Layer 4 of a small transformer language model trained on English Wikipedia (8 layers, counted from 0, width 128).
A neuron adds its activation times its output weights to the MLP's output. To switch it off is to set its activation to zero at one token and run the rest of the model.

Output weights of the MLP neurons that the questions are about. A number n stands for (n - 500) times 0.0013.
n14: 654,549,473,600,617,572,534,480,438,558,629,507,462,696,558,516,495,515,376,483,525,324,552,483,561,373,533,365,565,447,493,567,580,599,500,407,517,512,398,535,576,453,576,408,388,382,434,605,466,455,511,426,508,272,379,387,523,361,544,470,508,642,454,360,471,525,677,647,608,438,294,596,523,447,515,411,559,566,575,611,525,468,539,353,505,609,505,408,528,473,467,394,575,483,336,466,498,618,436,563,536,495,507,403,520,534,558,397,604,584,505,505,508,588,547,497,527,442,435,399,376,622,593,550,410,414,425,477
n23: 616,518,609,407,421,567,617,646,608,549,781,584,693,278,631,389,351,503,506,401,572,409,371,516,679,409,533,403,474,607,420,611,337,689,516,404,648,458,490,260,529,546,494,485,317,494,497,503,399,534,230,444,650,497,405,551,450,297,644,550,525,465,584,297,366,351,551,550,343,392,559,375,628,585,695,473,583,428,449,500,553,490,729,459,424,461,616,465,474,505,671,514,467,506,634,603,603,440,492,554,536,560,468,580,595,390,566,561,605,575,455,188,408,366,512,427,338,350,541,551,438,254,653,602,441,424,558,393
n60: 561,487,601,600,590,424,405,551,312,458,608,433,623,548,421,474,588,526,764,387,438,603,409,569,595,512,509,443,313,492,431,297,491,540,518,480,373,558,444,416,463,459,474,350,486,442,577,603,639,489,600,528,445,565,486,482,381,417,464,673,438,489,405,463,429,484,361,570,656,575,585,451,514,611,475,267,405,580,406,564,556,541,554,514,376,283,727,782,415,441,497,571,529,359,468,450,430,419,574,657,533,690,462,497,494,562,508,325,494,593,515,607,459,506,432,750,378,521,454,545,459,453,421,478,646,669,643,422
n65: 677,542,704,400,598,124,387,599,634,280,297,542,500,265,655,670,646,333,289,669,458,328,616,466,393,562,607,370,510,486,600,298,466,417,567,538,555,541,440,562,558,658,569,699,534,665,397,504,347,411,505,410,463,611,474,331,635,493,702,500,383,500,477,359,485,551,596,240,543,541,518,548,729,567,429,460,623,331,642,580,610,490,469,363,526,379,395,602,398,583,489,600,514,582,514,440,365,521,614,524,603,265,434,385,435,649,304,403,598,376,573,396,320,483,614,504,549,441,507,685,535,617,514,477,528,447,427,652
n89: 360,601,463,361,435,445,533,471,585,635,584,347,462,544,436,536,597,521,619,437,653,447,460,513,613,464,438,534,383,590,425,516,545,534,580,490,379,529,535,639,614,530,254,495,564,552,680,561,448,570,174,475,656,538,583,595,476,495,410,614,358,432,561,410,567,600,564,664,685,633,529,497,669,394,446,414,484,528,541,505,583,537,477,458,376,500,408,477,527,359,511,525,561,583,523,494,489,533,561,619,465,511,518,437,622,364,510,557,401,421,526,434,462,520,441,370,305,397,503,360,505,477,425,422,428,403,561,412
n177: 428,349,661,503,578,461,819,470,423,690,288,241,525,346,455,682,568,648,487,520,623,430,395,585,556,446,454,516,451,436,392,543,659,398,245,476,572,527,465,456,223,366,747,364,540,258,532,444,577,389,664,500,602,440,523,289,549,574,636,443,585,585,404,548,303,404,328,432,489,441,549,469,568,490,624,279,578,780,558,620,532,434,493,486,515,678,631,594,625,560,397,603,361,371,527,335,671,557,248,402,535,444,614,436,622,614,470,454,558,543,386,674,518,384,664,559,603,630,428,453,461,537,472,536,334,640,424,379
n195: 452,561,517,585,533,553,551,450,563,705,478,561,573,590,497,504,473,591,530,563,658,513,531,525,484,429,555,576,434,493,568,479,737,467,418,427,515,477,536,598,502,377,561,521,604,578,386,646,507,421,515,500,328,392,418,414,305,445,545,349,571,390,620,524,446,506,470,537,531,484,436,437,610,336,431,444,387,465,564,594,472,475,557,315,581,374,621,655,544,549,316,552,562,402,377,335,470,576,692,545,531,386,561,526,507,572,369,489,553,427,591,356,497,500,652,386,515,463,402,413,448,530,423,515,454,490,577,524
n255: 645,649,503,489,480,521,585,340,474,554,531,580,430,460,584,618,447,426,685,474,542,264,548,552,527,401,515,409,533,333,700,485,608,693,551,480,438,471,331,749,567,576,603,383,592,620,536,330,460,576,544,670,472,506,345,441,267,581,552,394,517,512,429,513,334,652,331,442,686,541,569,456,486,533,512,425,456,538,457,571,512,417,680,433,522,585,471,391,539,547,558,481,554,322,439,638,618,640,565,422,579,440,408,463,401,535,417,336,348,403,417,482,647,600,459,602,364,413,438,546,368,432,551,483,565,461,452,337
n267: 599,624,492,442,507,562,434,604,324,399,470,649,722,540,622,455,467,532,659,504,352,493,685,483,467,692,525,550,511,565,402,471,485,500,920,458,419,672,370,335,556,473,655,262,497,549,633,554,535,226,542,388,507,438,332,320,536,406,405,711,421,437,647,451,556,758,665,467,299,439,675,384,337,368,476,545,392,552,311,486,536,443,441,542,372,380,507,465,332,490,654,334,536,402,340,700,613,718,608,559,605,536,394,500,350,590,524,398,530,582,514,303,468,568,523,420,528,366,567,611,198,450,596,347,415,532,589,639
n323: 357,362,313,480,676,618,610,540,609,491,655,465,494,400,420,523,613,316,546,358,491,491,569,572,581,558,485,516,494,551,572,370,375,460,287,566,442,555,515,520,474,702,495,645,395,488,440,656,414,373,557,570,512,446,636,596,617,400,412,559,569,523,514,525,602,520,599,272,497,594,355,381,409,479,605,555,514,556,720,552,601,620,543,471,366,645,662,608,296,485,681,525,400,454,371,457,436,380,568,451,449,572,421,479,592,323,528,448,479,399,640,387,506,351,601,425,497,518,549,363,450,402,497,408,450,375,409,667
n339: 485,532,452,564,573,389,505,373,509,628,375,559,565,316,616,485,326,552,475,229,541,306,831,646,727,303,656,555,515,518,419,704,484,709,676,423,382,661,572,526,515,314,500,432,626,379,481,474,370,458,478,592,668,557,574,582,299,612,450,453,616,412,607,406,449,554,202,504,321,293,410,496,604,351,338,586,467,500,500,445,368,574,798,522,268,445,680,613,317,537,668,366,395,365,449,664,467,500,311,529,360,591,733,614,522,612,525,573,686,382,478,342,447,191,566,615,722,508,488,550,368,536,399,528,444,541,511,661
n429: 477,558,522,345,366,538,301,526,376,480,560,603,401,435,487,423,441,450,597,339,456,617,386,441,351,576,350,426,370,664,326,803,276,677,487,497,543,503,520,398,328,421,405,494,422,562,554,356,409,525,525,640,640,551,645,693,425,555,579,612,481,500,787,666,451,693,479,510,370,464,473,553,553,503,545,479,445,507,399,530,416,610,672,641,429,523,490,374,400,421,733,450,319,591,458,594,441,541,476,402,378,866,437,459,256,558,439,702,448,478,394,500,409,557,450,656,652,563,386,517,544,478,463,672,360,622,557,490
n445: 672,497,368,473,544,613,391,408,387,487,523,487,574,487,491,565,546,447,466,633,678,636,331,571,359,204,535,398,443,403,577,620,467,472,278,759,531,546,526,478,540,447,592,356,308,184,656,481,506,518,384,638,464,732,512,520,506,494,413,526,510,401,274,457,440,392,500,558,513,564,418,531,535,519,649,595,522,332,454,584,583,513,613,377,423,537,579,422,333,547,461,567,522,639,669,842,559,616,477,344,631,522,500,407,571,527,521,441,467,497,431,605,414,605,523,523,637,500,474,477,414,405,513,644,425,554,262,490
n446: 464,523,654,410,679,465,428,485,564,475,570,594,382,509,283,490,532,461,580,596,432,610,480,500,500,525,463,650,467,623,526,494,289,443,439,638,386,602,358,557,105,474,324,589,585,787,392,506,657,557,270,509,369,538,500,570,503,462,657,514,554,488,500,535,551,537,561,465,575,402,476,491,688,473,350,497,509,394,459,515,478,539,488,589,500,416,526,536,549,517,569,636,653,425,437,362,316,550,614,497,475,454,403,450,539,586,341,481,506,538,458,512,635,625,421,318,503,497,506,437,629,556,656,230,658,352,497,359
n460: 666,445,410,469,506,577,385,456,658,479,503,354,295,565,467,434,261,473,376,465,382,401,582,585,376,512,503,447,461,543,342,429,560,491,521,670,742,406,512,438,657,463,535,508,590,450,400,718,593,472,721,443,638,451,492,513,582,375,279,592,464,576,511,497,563,390,459,478,583,376,326,515,545,467,512,537,535,547,438,335,494,423,413,494,753,630,480,510,539,498,460,411,359,290,328,507,456,406,623,523,358,539,701,506,625,491,393,495,475,437,604,476,479,534,630,503,387,662,550,704,461,697,560,489,643,654,524,485
n468: 469,496,574,526,403,269,282,534,15,640,554,383,253,496,424,577,368,503,376,514,441,562,422,456,637,657,461,513,393,513,458,678,350,561,396,591,565,575,671,520,382,500,359,503,663,602,521,607,580,500,311,530,410,543,555,449,539,557,341,469,347,470,685,533,300,653,326,528,535,522,327,615,584,448,603,572,689,471,443,633,469,658,476,642,482,452,317,448,341,510,514,548,386,632,497,896,466,349,517,329,371,521,414,595,487,650,557,448,464,312,551,663,507,487,561,625,428,637,518,511,343,470,790,759,435,524,517,493

Each question names a token from some text and the token that comes next. It shows the activations a of the neurons there, in the order above. A number n stands for (n - 500) times 0.0085.

Then comes g, the gradient of the next token's log-probability with respect to the MLP's output, scaled to length 1. A neuron's effect is roughly proportional to its activation times (output weights . g). A number n stands for (n - 500) times 0.00074.

"0", then "),"
a: 481,480,498,669,489,481,486,489,500,488,507,859,493,494,483,500
g: 484,579,461,503,462,402,447,504,498,393,397,599,543,569,566,507,562,310,422,535,342,560,403,415,723,519,448,477,489,430,524,679,501,556,610,454,252,550,720,509,346,343,347,487,553,434,687,554,328,459,478,452,716,431,417,542,623,378,543,551,383,497,208,799,376,502,656,544,543,609,592,545,335,356,321,477,630,555,619,444,338,722,413,533,492,471,606,575,520,563,355,692,366,600,347,322,389,320,324,419,687,672,562,787,418,606,452,730,416,686,512,590,555,570,565,531,330,616,453,626,563,355,516,726,451,361,266,468
Which neuron, switched off, lowers the next token's probability most? n429

"b", then " R"
a: 480,481,494,481,496,500,614,494,488,616,499,482,500,491,504,500
g: 548,297,506,511,510,603,450,464,346,411,662,549,551,564,458,419,423,371,222,320,539,458,716,677,633,368,411,665,549,436,703,727,446,630,375,463,450,515,678,332,451,476,327,641,435,620,371,631,349,655,436,663,507,620,484,519,562,376,459,645,420,603,645,404,493,546,375,419,444,534,334,295,536,668,770,532,298,452,398,301,492,523,547,643,703,528,409,413,472,477,525,410,424,675,528,705,521,458,673,370,492,516,500,330,501,278,355,552,727,613,625,697,606,655,627,398,450,542,435,391,521,377,532,298,559,310,422,545
Which neuron, switched off, lowers the next token's probability most? n323

" (", then "19"
a: 486,486,497,482,719,481,483,482,498,484,485,491,496,622,484,488
g: 466,638,436,271,559,282,415,581,436,617,457,496,508,321,545,549,409,258,424,537,414,698,620,489,594,385,481,384,325,574,268,519,448,344,220,561,584,605,578,566,385,325,374,590,341,565,360,579,622,491,666,466,538,489,376,697,413,410,327,461,541,502,523,471,364,723,603,638,610,210,554,658,667,567,530,640,536,657,597,483,426,284,523,546,496,558,582,578,458,600,590,685,627,464,468,616,421,454,477,473,878,511,567,359,539,335,542,710,480,558,475,652,521,437,407,398,309,501,657,698,516,614,429,285,588,430,416,447
Which neuron, switched off, lowers the next token's probability most? n446

"ig", then "he"
a: 483,481,500,480,500,498,480,498,486,500,644,484,500,498,607,500
g: 420,425,329,509,442,459,563,554,408,514,299,567,703,520,435,447,337,461,502,689,439,491,355,524,334,465,701,681,431,338,616,617,486,551,537,314,450,606,446,555,416,570,451,438,485,350,304,575,417,391,519,548,342,555,627,566,497,667,647,338,513,580,721,379,635,500,244,399,196,446,524,423,541,463,705,805,633,711,552,579,206,421,447,634,494,404,357,564,329,544,521,559,487,607,432,598,427,430,652,529,509,524,576,299,481,661,659,454,628,753,460,489,496,653,829,485,559,498,429,532,541,466,543,511,381,236,465,468
Which neuron, switched off, raises the next token's probability most? n460

"19", then "20"
a: 480,500,480,680,480,504,483,498,495,497,691,494,499,491,496,492
g: 496,780,512,336,480,441,607,639,515,549,522,442,715,488,526,304,382,372,399,474,399,424,545,550,735,557,441,688,362,625,813,622,694,489,500,588,638,309,617,387,641,444,343,527,457,344,538,481,466,441,365,507,617,371,251,707,556,660,300,385,484,534,563,363,633,495,514,243,532,211,662,389,528,380,568,441,467,388,615,475,545,356,711,614,443,582,604,484,741,420,506,452,283,657,393,638,660,278,664,521,491,555,354,518,485,487,527,538,518,556,503,472,650,443,401,590,301,516,393,603,489,430,523,493,567,345,369,482
Which neuron, switched off, lowers the next token's probability most? n339

"-", then " Jo"
a: 485,482,484,499,480,485,482,684,494,494,486,499,631,638,480,681
g: 475,265,316,450,570,318,462,553,568,653,367,446,323,613,614,585,432,788,482,416,543,570,505,565,422,499,441,505,465,469,346,590,391,542,573,641,454,273,301,715,347,457,515,584,384,579,707,469,579,551,441,600,378,465,348,696,563,319,592,379,527,515,515,323,398,485,648,536,574,669,404,394,520,557,504,389,265,839,472,388,546,360,521,383,285,523,492,468,518,345,303,734,630,432,591,583,559,503,369,483,549,498,512,484,373,360,484,496,539,452,525,406,431,638,455,651,480,498,463,505,475,681,577,767,599,893,504,696
Which two neurons, each switched off alone, lower its probability most, in order? n445, n255

"20", then "1"
a: 481,500,480,801,485,666,501,499,490,496,614,480,498,500,500,499
g: 442,535,479,652,546,520,462,481,541,316,402,293,458,527,623,619,489,632,339,420,594,280,423,306,366,341,547,430,571,626,453,490,321,513,621,388,540,557,79,673,534,427,721,342,394,542,495,490,679,663,485,393,411,616,585,409,594,359,622,683,333,530,348,690,480,325,438,410,442,705,540,501,576,557,494,519,435,588,424,611,556,523,399,326,669,579,604,363,476,479,497,348,526,296,558,484,523,490,441,774,333,510,412,366,552,567,587,326,573,444,474,457,436,480,477,453,803,525,443,562,710,525,716,689,705,685,441,551
Which two neurons, each switched off alone, lower its probability most, in order? n65, n177

" (", then "18"
a: 483,488,497,482,715,482,480,483,497,484,491,492,497,627,483,486
g: 411,700,758,358,697,531,408,803,382,699,425,407,391,536,536,515,456,528,493,581,593,406,571,500,372,424,480,463,537,442,358,600,402,359,349,575,564,453,437,788,470,346,466,481,351,587,537,606,618,487,497,369,558,447,505,593,709,429,358,518,437,422,340,315,491,697,519,531,689,453,417,568,559,537,345,302,496,541,582,583,402,392,495,559,408,386,578,461,385,515,562,592,769,518,489,597,459,408,346,551,730,324,651,294,571,233,559,672,634,396,631,569,498,505,448,177,399,682,456,582,731,479,544,403,588,538,257,534
Which two neurons, each switched off alone, lower its probability most, in order? n89, n446

"r", then "oll"
a: 481,500,500,520,498,486,555,483,973,482,481,483,519,500,484,482
g: 541,655,578,531,568,659,522,443,530,388,380,519,676,577,605,534,290,480,562,685,379,517,579,633,770,603,235,589,584,549,360,440,375,328,414,509,287,290,270,543,465,777,545,489,337,657,593,566,198,611,525,511,454,411,369,592,536,436,541,451,384,455,339,533,431,470,435,620,309,594,453,603,305,527,557,469,485,484,344,580,693,444,517,462,520,514,406,401,666,616,479,482,408,457,352,324,450,545,518,427,407,385,569,408,479,697,476,532,657,581,457,641,692,483,536,228,577,226,616,720,554,396,608,555,625,500,517,771
Which neuron, switched off, lowers the next token's probability most? n267

" an", then "n"
a: 480,500,498,500,494,497,524,493,556,500,554,498,499,493,500,663
g: 464,622,364,555,489,549,624,595,799,577,418,617,639,374,426,564,469,405,368,545,475,676,530,508,705,479,652,389,407,420,608,538,341,419,534,492,474,384,464,368,559,678,448,665,678,416,440,592,350,459,577,258,315,463,504,455,562,564,587,779,792,537,363,389,388,304,495,532,593,650,644,562,662,615,415,427,599,523,564,470,657,313,544,497,435,581,498,389,470,539,519,350,184,583,534,331,439,508,476,394,408,639,628,318,356,441,559,632,704,394,246,467,502,426,386,561,319,553,532,761,547,611,497,309,587,475,387,312
Which neuron, switched off, raises the next token's probability most? n468

":", then " Ch"
a: 495,515,491,500,606,498,525,488,532,482,484,484,487,482,497,585
g: 332,441,544,312,538,784,534,214,492,641,537,448,559,469,384,632,656,696,325,292,439,363,551,610,729,670,414,458,677,520,529,393,374,659,424,409,405,567,588,392,555,479,464,515,685,485,620,572,464,620,398,457,390,310,684,605,333,389,437,638,432,496,493,590,495,561,501,791,444,388,531,426,523,569,364,444,578,549,501,487,593,490,544,502,433,377,533,606,439,227,515,409,535,751,460,581,397,357,439,358,536,239,607,282,456,602,440,450,481,529,734,447,663,545,693,487,551,614,236,446,497,699,429,501,431,611,322,656
Which two neurons, each switched off alone, lower its probability most, in order? n89, n468

" r", then "ul"
a: 480,493,497,480,487,648,491,485,529,499,495,490,499,497,488,500
g: 241,486,580,547,371,406,538,582,420,827,468,461,461,437,393,491,299,537,655,771,582,340,474,490,657,387,406,387,392,423,405,575,457,510,630,771,491,387,469,448,265,541,375,408,461,575,468,594,693,562,515,491,756,532,561,563,558,521,557,645,431,419,564,720,478,488,515,481,578,558,590,662,429,673,363,511,840,509,362,414,609,305,410,421,508,299,582,526,525,393,477,363,465,444,500,444,433,644,379,195,355,366,575,473,592,436,380,434,590,601,554,559,564,321,546,521,529,652,619,666,477,420,360,310,613,349,770,567
Which neuron, switched off, lowers the next token's probability most? n177

"n", then "od"
a: 498,500,494,486,499,500,488,480,492,500,499,495,494,526,481,500
g: 511,508,555,666,603,721,524,370,384,400,660,445,549,539,617,474,378,649,756,342,676,521,238,494,443,422,270,644,532,491,381,408,565,576,361,531,464,412,437,459,547,409,520,607,433,693,402,595,342,489,462,409,394,544,219,686,462,516,392,610,647,579,327,568,409,430,776,467,751,606,562,528,394,493,626,489,527,397,353,511,452,716,487,689,394,542,617,448,763,591,660,434,340,508,498,408,118,370,483,496,385,521,543,680,447,346,554,539,548,491,537,530,455,534,539,661,415,409,651,336,546,325,505,380,601,487,586,288
Which neuron, switched off, lowers the next token's probability most? n65

"ag", then "ed"
a: 485,500,500,499,500,500,638,498,496,482,500,488,500,494,497,495
g: 403,230,423,508,515,534,455,616,538,349,490,708,847,422,413,401,194,537,691,593,511,531,657,640,421,340,392,563,381,507,552,478,586,534,697,573,557,614,388,415,699,595,453,320,410,432,492,486,436,600,530,337,447,279,476,533,553,365,514,364,540,309,505,587,420,575,405,490,593,893,563,365,619,278,372,530,602,550,586,700,441,480,653,543,382,525,400,574,527,691,630,590,388,423,481,646,444,421,501,455,579,298,434,660,323,381,446,702,545,543,623,512,349,583,414,509,476,354,317,472,494,394,670,603,657,396,473,593
Which neuron, switched off, lowers the next token's probability most? n195

" w", then "on"
a: 485,483,500,500,527,485,495,590,491,498,491,481,481,499,497,499
g: 410,381,642,463,449,548,427,480,696,470,555,585,483,389,531,517,409,395,487,576,208,387,572,467,503,629,620,391,633,361,716,351,308,601,503,349,744,486,423,586,718,625,352,672,575,526,651,596,334,618,493,714,444,395,544,424,638,519,565,504,483,528,265,234,391,516,551,613,671,587,739,639,525,481,447,458,500,676,544,717,564,483,646,387,521,234,575,238,427,532,579,391,660,488,526,642,660,321,453,528,395,434,342,470,580,606,518,449,443,391,595,387,541,418,456,405,744,533,235,397,649,418,414,463,408,433,451,365
Which neuron, switched off, lowers the next token's probability most? n255

" (", then "b"
a: 489,483,494,485,747,480,484,483,498,482,484,492,498,633,491,493
g: 462,467,470,598,594,297,402,381,647,413,513,589,405,424,450,614,478,650,546,287,639,365,384,702,535,656,672,633,439,507,359,680,553,693,645,460,675,315,509,509,414,404,698,575,597,347,497,482,59,381,519,684,689,564,355,437,429,569,554,488,454,554,266,440,367,401,472,492,591,635,446,395,437,448,341,430,806,549,684,410,560,365,518,533,461,543,377,349,531,667,596,458,675,537,485,281,434,516,483,433,601,556,544,547,503,666,446,539,365,480,524,412,549,634,495,513,489,302,390,501,849,645,327,512,514,394,450,475
Which neuron, switched off, lowers the next token's probability most? n89

"av", then "en"
a: 494,481,500,500,497,494,484,620,499,480,492,498,500,481,587,490
g: 244,448,567,319,411,439,555,484,589,538,560,581,419,469,619,646,354,357,565,354,508,485,379,740,565,665,764,561,506,468,509,681,467,529,419,417,503,560,505,640,502,264,610,541,514,520,365,510,417,561,391,732,464,691,581,609,351,374,501,668,577,554,524,611,664,526,529,608,218,516,635,605,580,565,643,577,581,361,489,671,471,503,577,500,527,469,139,400,559,513,672,376,513,748,508,557,612,441,465,560,496,404,454,411,398,493,537,704,322,457,417,420,317,534,463,476,342,621,582,262,111,365,596,428,307,496,389,500
Which neuron, switched off, raises the next token's probability most? n460

" 199", then "5"
a: 488,496,480,482,483,480,481,494,486,499,579,496,489,500,480,499
g: 610,478,459,350,491,562,474,605,359,670,523,440,322,565,491,428,645,373,638,446,318,318,482,710,631,696,571,387,439,635,358,771,563,467,377,465,604,691,421,715,464,332,402,517,693,415,397,497,575,486,502,345,420,585,504,125,397,413,518,471,502,374,573,412,391,567,495,716,391,527,432,666,399,637,395,499,418,462,567,519,514,706,653,457,612,293,433,662,495,431,582,386,619,494,448,491,569,630,437,486,630,420,559,602,445,355,361,349,658,594,539,550,626,316,331,440,447,652,717,552,262,472,461,480,363,560,478,829
Which neuron, switched off, lowers the next token's probability most? n339

"a", then "u"
a: 553,500,499,481,499,492,549,480,498,493,493,498,497,500,499,499
g: 189,617,184,404,445,484,465,541,519,506,387,568,460,436,302,450,347,548,662,503,434,517,489,477,695,572,504,644,548,533,242,438,340,500,635,423,577,539,455,427,495,585,690,336,627,576,564,558,481,377,567,588,272,538,562,588,498,419,762,565,433,270,346,515,508,407,396,543,625,822,475,608,385,378,454,250,617,575,400,491,451,646,601,748,500,409,825,581,373,330,651,399,414,616,509,422,712,464,699,446,562,281,606,570,560,427,407,538,466,489,419,615,382,395,634,460,497,522,454,632,556,626,389,459,474,434,534,664
Which neuron, switched off, raises the next token's probability most? n14

" first", then " cl"
a: 593,500,500,499,511,500,514,487,500,537,531,500,496,499,500,627
g: 404,483,609,483,551,543,316,441,445,609,529,670,543,551,573,520,550,537,223,827,516,505,427,676,405,364,461,852,309,595,649,791,512,770,513,630,300,295,696,597,572,411,579,600,637,517,380,322,652,407,250,400,613,421,711,511,597,369,630,506,491,679,537,493,322,574,514,512,434,472,364,456,522,352,520,644,553,494,552,514,633,410,434,644,414,236,464,502,441,299,381,420,375,576,505,473,455,430,565,504,439,319,543,537,430,579,526,360,568,440,421,275,450,432,360,550,516,458,650,541,424,557,534,537,516,555,673,295
Which neuron, switched off, lowers the next token's probability most? n468

"w", then "a"
a: 511,487,575,480,559,492,482,486,500,493,500,499,495,497,500,500
g: 390,392,490,498,408,630,501,550,676,653,478,374,347,468,532,525,547,547,352,710,585,540,427,572,370,716,326,525,509,495,464,615,451,570,459,450,509,516,415,616,502,518,480,292,426,357,676,425,436,569,514,542,388,382,653,297,625,547,511,386,558,385,589,246,505,414,513,424,52,752,499,587,687,459,507,561,351,571,526,415,766,398,409,776,643,676,416,597,621,579,321,590,326,404,477,680,388,383,575,277,328,684,441,386,520,516,637,515,375,522,640,424,472,754,622,647,389,535,495,489,387,498,560,506,496,520,640,375
Which neuron, switched off, raises the next token's probability most? n60

"k", then "at"
a: 645,494,530,492,481,500,668,480,500,480,500,497,500,512,500,500
g: 737,527,659,545,444,438,673,492,486,495,521,495,635,488,577,361,395,657,328,608,620,467,397,364,398,394,351,529,502,399,506,393,453,583,466,215,437,220,580,518,495,413,490,560,448,671,442,431,490,692,409,425,482,651,519,390,534,609,369,659,468,628,214,708,570,423,576,605,505,779,499,447,529,777,573,465,452,405,499,657,456,560,684,289,457,530,488,530,744,121,416,490,670,486,595,415,338,365,523,539,412,549,565,394,501,681,472,333,484,528,360,391,702,616,633,429,397,517,419,432,433,771,380,493,656,508,492,447
Which neuron, switched off, lowers the next token's probability most? n14

" and", then " he"
a: 497,497,482,500,496,497,500,690,499,491,490,499,500,491,496,482
g: 320,481,686,369,612,601,401,421,423,538,293,482,657,419,306,248,586,549,360,432,524,472,406,532,466,277,423,656,432,484,542,604,587,614,586,598,551,591,548,475,705,500,695,510,560,399,560,389,441,389,298,537,524,393,769,548,483,610,322,502,549,548,478,697,548,670,532,356,396,558,457,660,718,433,186,492,430,553,636,554,545,528,492,375,390,346,567,661,481,198,392,623,357,493,578,525,522,601,603,674,396,470,622,514,417,635,477,245,507,615,366,283,355,530,706,590,507,535,429,559,579,388,322,432,455,588,755,637
Which neuron, switched off, raises the next token's probability most? n255

" (", then "s"
a: 489,483,494,485,747,480,484,483,498,482,484,492,498,633,491,493
g: 553,658,534,454,486,528,552,356,851,482,533,620,588,307,563,576,406,666,268,428,600,265,784,451,607,389,417,441,398,685,448,590,536,766,440,407,618,359,461,617,648,614,647,394,722,466,476,378,478,516,457,618,641,607,575,449,469,454,561,640,474,460,313,481,545,260,375,383,341,717,557,597,547,606,187,373,622,541,440,411,562,520,614,395,537,448,609,366,523,447,504,430,485,631,606,443,442,595,641,599,346,261,659,681,382,414,310,432,485,466,484,394,444,524,487,469,631,300,326,464,399,403,486,606,354,649,485,534
Which neuron, switched off, raises the next token's probability most? n446

"amp", then "ion"
a: 499,480,500,605,491,482,582,485,500,497,562,516,496,480,765,500
g: 365,558,513,392,550,447,584,430,345,437,555,224,256,454,469,462,260,496,593,463,515,651,628,596,429,271,408,411,457,462,586,385,362,665,504,570,424,358,512,520,714,545,534,686,370,507,394,601,505,609,533,463,545,441,449,727,456,407,591,493,492,565,678,527,437,425,609,415,599,546,523,468,276,461,488,402,573,584,363,413,711,509,575,369,321,590,449,353,389,670,462,521,645,574,559,503,457,610,260,809,365,438,553,630,419,544,293,655,600,716,615,551,281,667,627,583,421,582,162,560,630,513,599,641,605,437,679,315
Which neuron, switched off, lowers the next token's probability most? n460

"ed", then " play"
a: 633,500,500,500,486,500,497,514,488,481,499,497,500,499,500,736
g: 451,514,464,529,548,576,489,426,586,582,491,698,499,816,600,417,288,431,399,355,321,365,438,450,548,509,453,718,454,279,393,670,471,588,637,553,625,463,290,404,566,495,505,785,405,666,469,743,480,482,378,495,398,418,536,457,345,515,496,711,371,604,620,268,399,630,545,602,554,281,411,438,472,358,482,589,538,514,429,606,558,556,497,486,500,483,252,352,802,375,358,484,627,409,591,543,568,718,569,608,525,589,347,249,520,678,630,433,558,314,466,406,551,443,389,376,682,479,506,467,672,671,495,695,495,379,470,336
Which neuron, switched off, lowers the next token's probability most? n14

"f", then "il"
a: 482,497,507,500,485,492,527,557,498,481,500,496,537,488,499,500
g: 595,259,632,588,437,430,552,467,319,427,546,392,691,370,344,630,503,393,235,558,439,476,563,555,606,470,492,439,446,529,385,413,616,517,629,519,403,441,706,377,416,611,820,445,344,524,402,645,362,494,547,354,455,491,370,548,371,205,559,294,561,534,497,697,477,495,816,521,529,416,558,512,585,617,337,546,662,544,528,463,677,654,313,709,318,647,246,398,599,628,305,533,593,342,480,294,486,723,625,432,596,504,601,645,635,474,408,500,415,524,581,637,463,475,428,476,486,398,534,731,419,569,437,601,493,571,521,335
Which neuron, switched off, raises the next token's probability most? n255

")", then " ("
a: 488,498,499,496,577,494,520,482,500,486,504,483,500,480,487,493
g: 730,473,428,386,535,604,415,309,612,512,664,530,398,555,698,325,489,340,581,532,407,339,580,462,325,496,373,657,581,514,624,444,374,619,357,485,494,537,422,470,433,490,550,542,624,141,376,477,363,347,444,689,550,461,458,476,705,371,460,427,573,434,506,622,549,275,662,488,469,409,709,446,643,853,626,427,530,420,385,533,643,361,385,409,609,709,431,361,495,413,431,542,580,591,578,517,479,505,398,526,404,489,451,451,602,674,528,388,539,602,274,696,432,275,790,442,315,648,607,490,416,639,348,672,629,598,502,520
Which neuron, switched off, raises the next token's probability most? n89

"g", then "l"
a: 501,498,499,489,490,500,737,499,492,484,499,498,500,486,495,500
g: 650,273,397,483,633,608,493,413,522,231,447,516,720,507,494,578,652,538,423,390,578,511,518,604,431,392,628,342,349,591,603,476,591,500,546,301,280,537,511,561,572,577,582,509,507,448,264,577,445,420,607,309,545,589,678,653,319,468,682,665,114,633,553,632,607,490,370,838,445,391,456,594,365,327,419,388,539,388,546,604,420,288,255,655,419,643,665,530,718,573,345,483,629,494,490,608,571,647,421,418,463,413,490,486,535,572,452,353,596,380,351,469,632,352,479,486,548,578,538,578,529,453,519,533,402,646,635,327
Which neuron, switched off, lowers the next token's probability most? n195

"a", then "it"
a: 505,480,579,496,499,485,518,490,500,498,492,491,480,491,480,499
g: 358,542,443,612,567,607,574,509,439,326,567,514,498,356,355,662,473,666,501,434,514,453,596,607,690,279,636,304,592,431,434,493,704,304,347,574,420,357,563,202,485,481,647,483,578,520,655,406,266,672,723,229,559,617,318,479,276,454,553,472,483,578,608,521,420,351,586,615,337,370,490,613,566,606,486,408,331,457,456,656,537,546,431,518,417,604,583,618,629,706,488,616,467,426,602,434,477,480,676,638,572,561,695,472,420,448,609,356,662,592,476,639,397,355,507,757,499,456,331,374,447,432,358,217,689,402,545,527
Which neuron, switched off, lowers the next token's probability most? n60

"i", then ","
a: 481,499,499,500,498,500,646,484,500,635,499,500,500,481,498,499
g: 314,392,471,374,699,478,235,714,395,619,254,363,673,416,538,472,648,444,644,500,522,606,458,408,532,478,538,429,775,640,680,630,400,670,858,472,495,607,608,521,338,512,498,389,438,374,402,497,550,432,489,565,701,420,550,402,431,509,374,595,472,394,505,406,565,477,375,685,421,366,741,494,655,543,326,499,441,440,595,649,422,472,402,600,663,416,483,473,630,324,428,388,613,508,553,766,436,436,417,347,675,556,399,565,732,556,271,574,287,572,620,519,276,507,523,650,366,525,356,436,422,375,489,461,543,458,450,576
Which neuron, switched off, raises the next token's probability most? n323

"3", then " to"
a: 510,486,500,490,488,533,482,482,500,482,480,882,481,491,483,500
g: 631,659,441,476,228,361,519,303,467,539,601,619,390,644,499,701,594,615,520,600,695,362,340,493,465,523,646,605,487,680,477,705,585,489,261,408,505,531,472,526,679,333,660,354,545,643,556,381,494,375,499,508,509,468,548,360,625,418,363,364,733,529,589,626,618,457,430,169,354,465,287,426,484,464,341,553,512,466,646,520,434,505,425,573,453,438,582,322,414,698,357,655,649,286,594,467,478,460,614,523,591,448,697,557,363,426,556,629,545,633,515,452,667,431,333,420,309,424,283,319,555,813,516,473,458,528,600,518
Which neuron, switched off, raises the next token's probability most? n429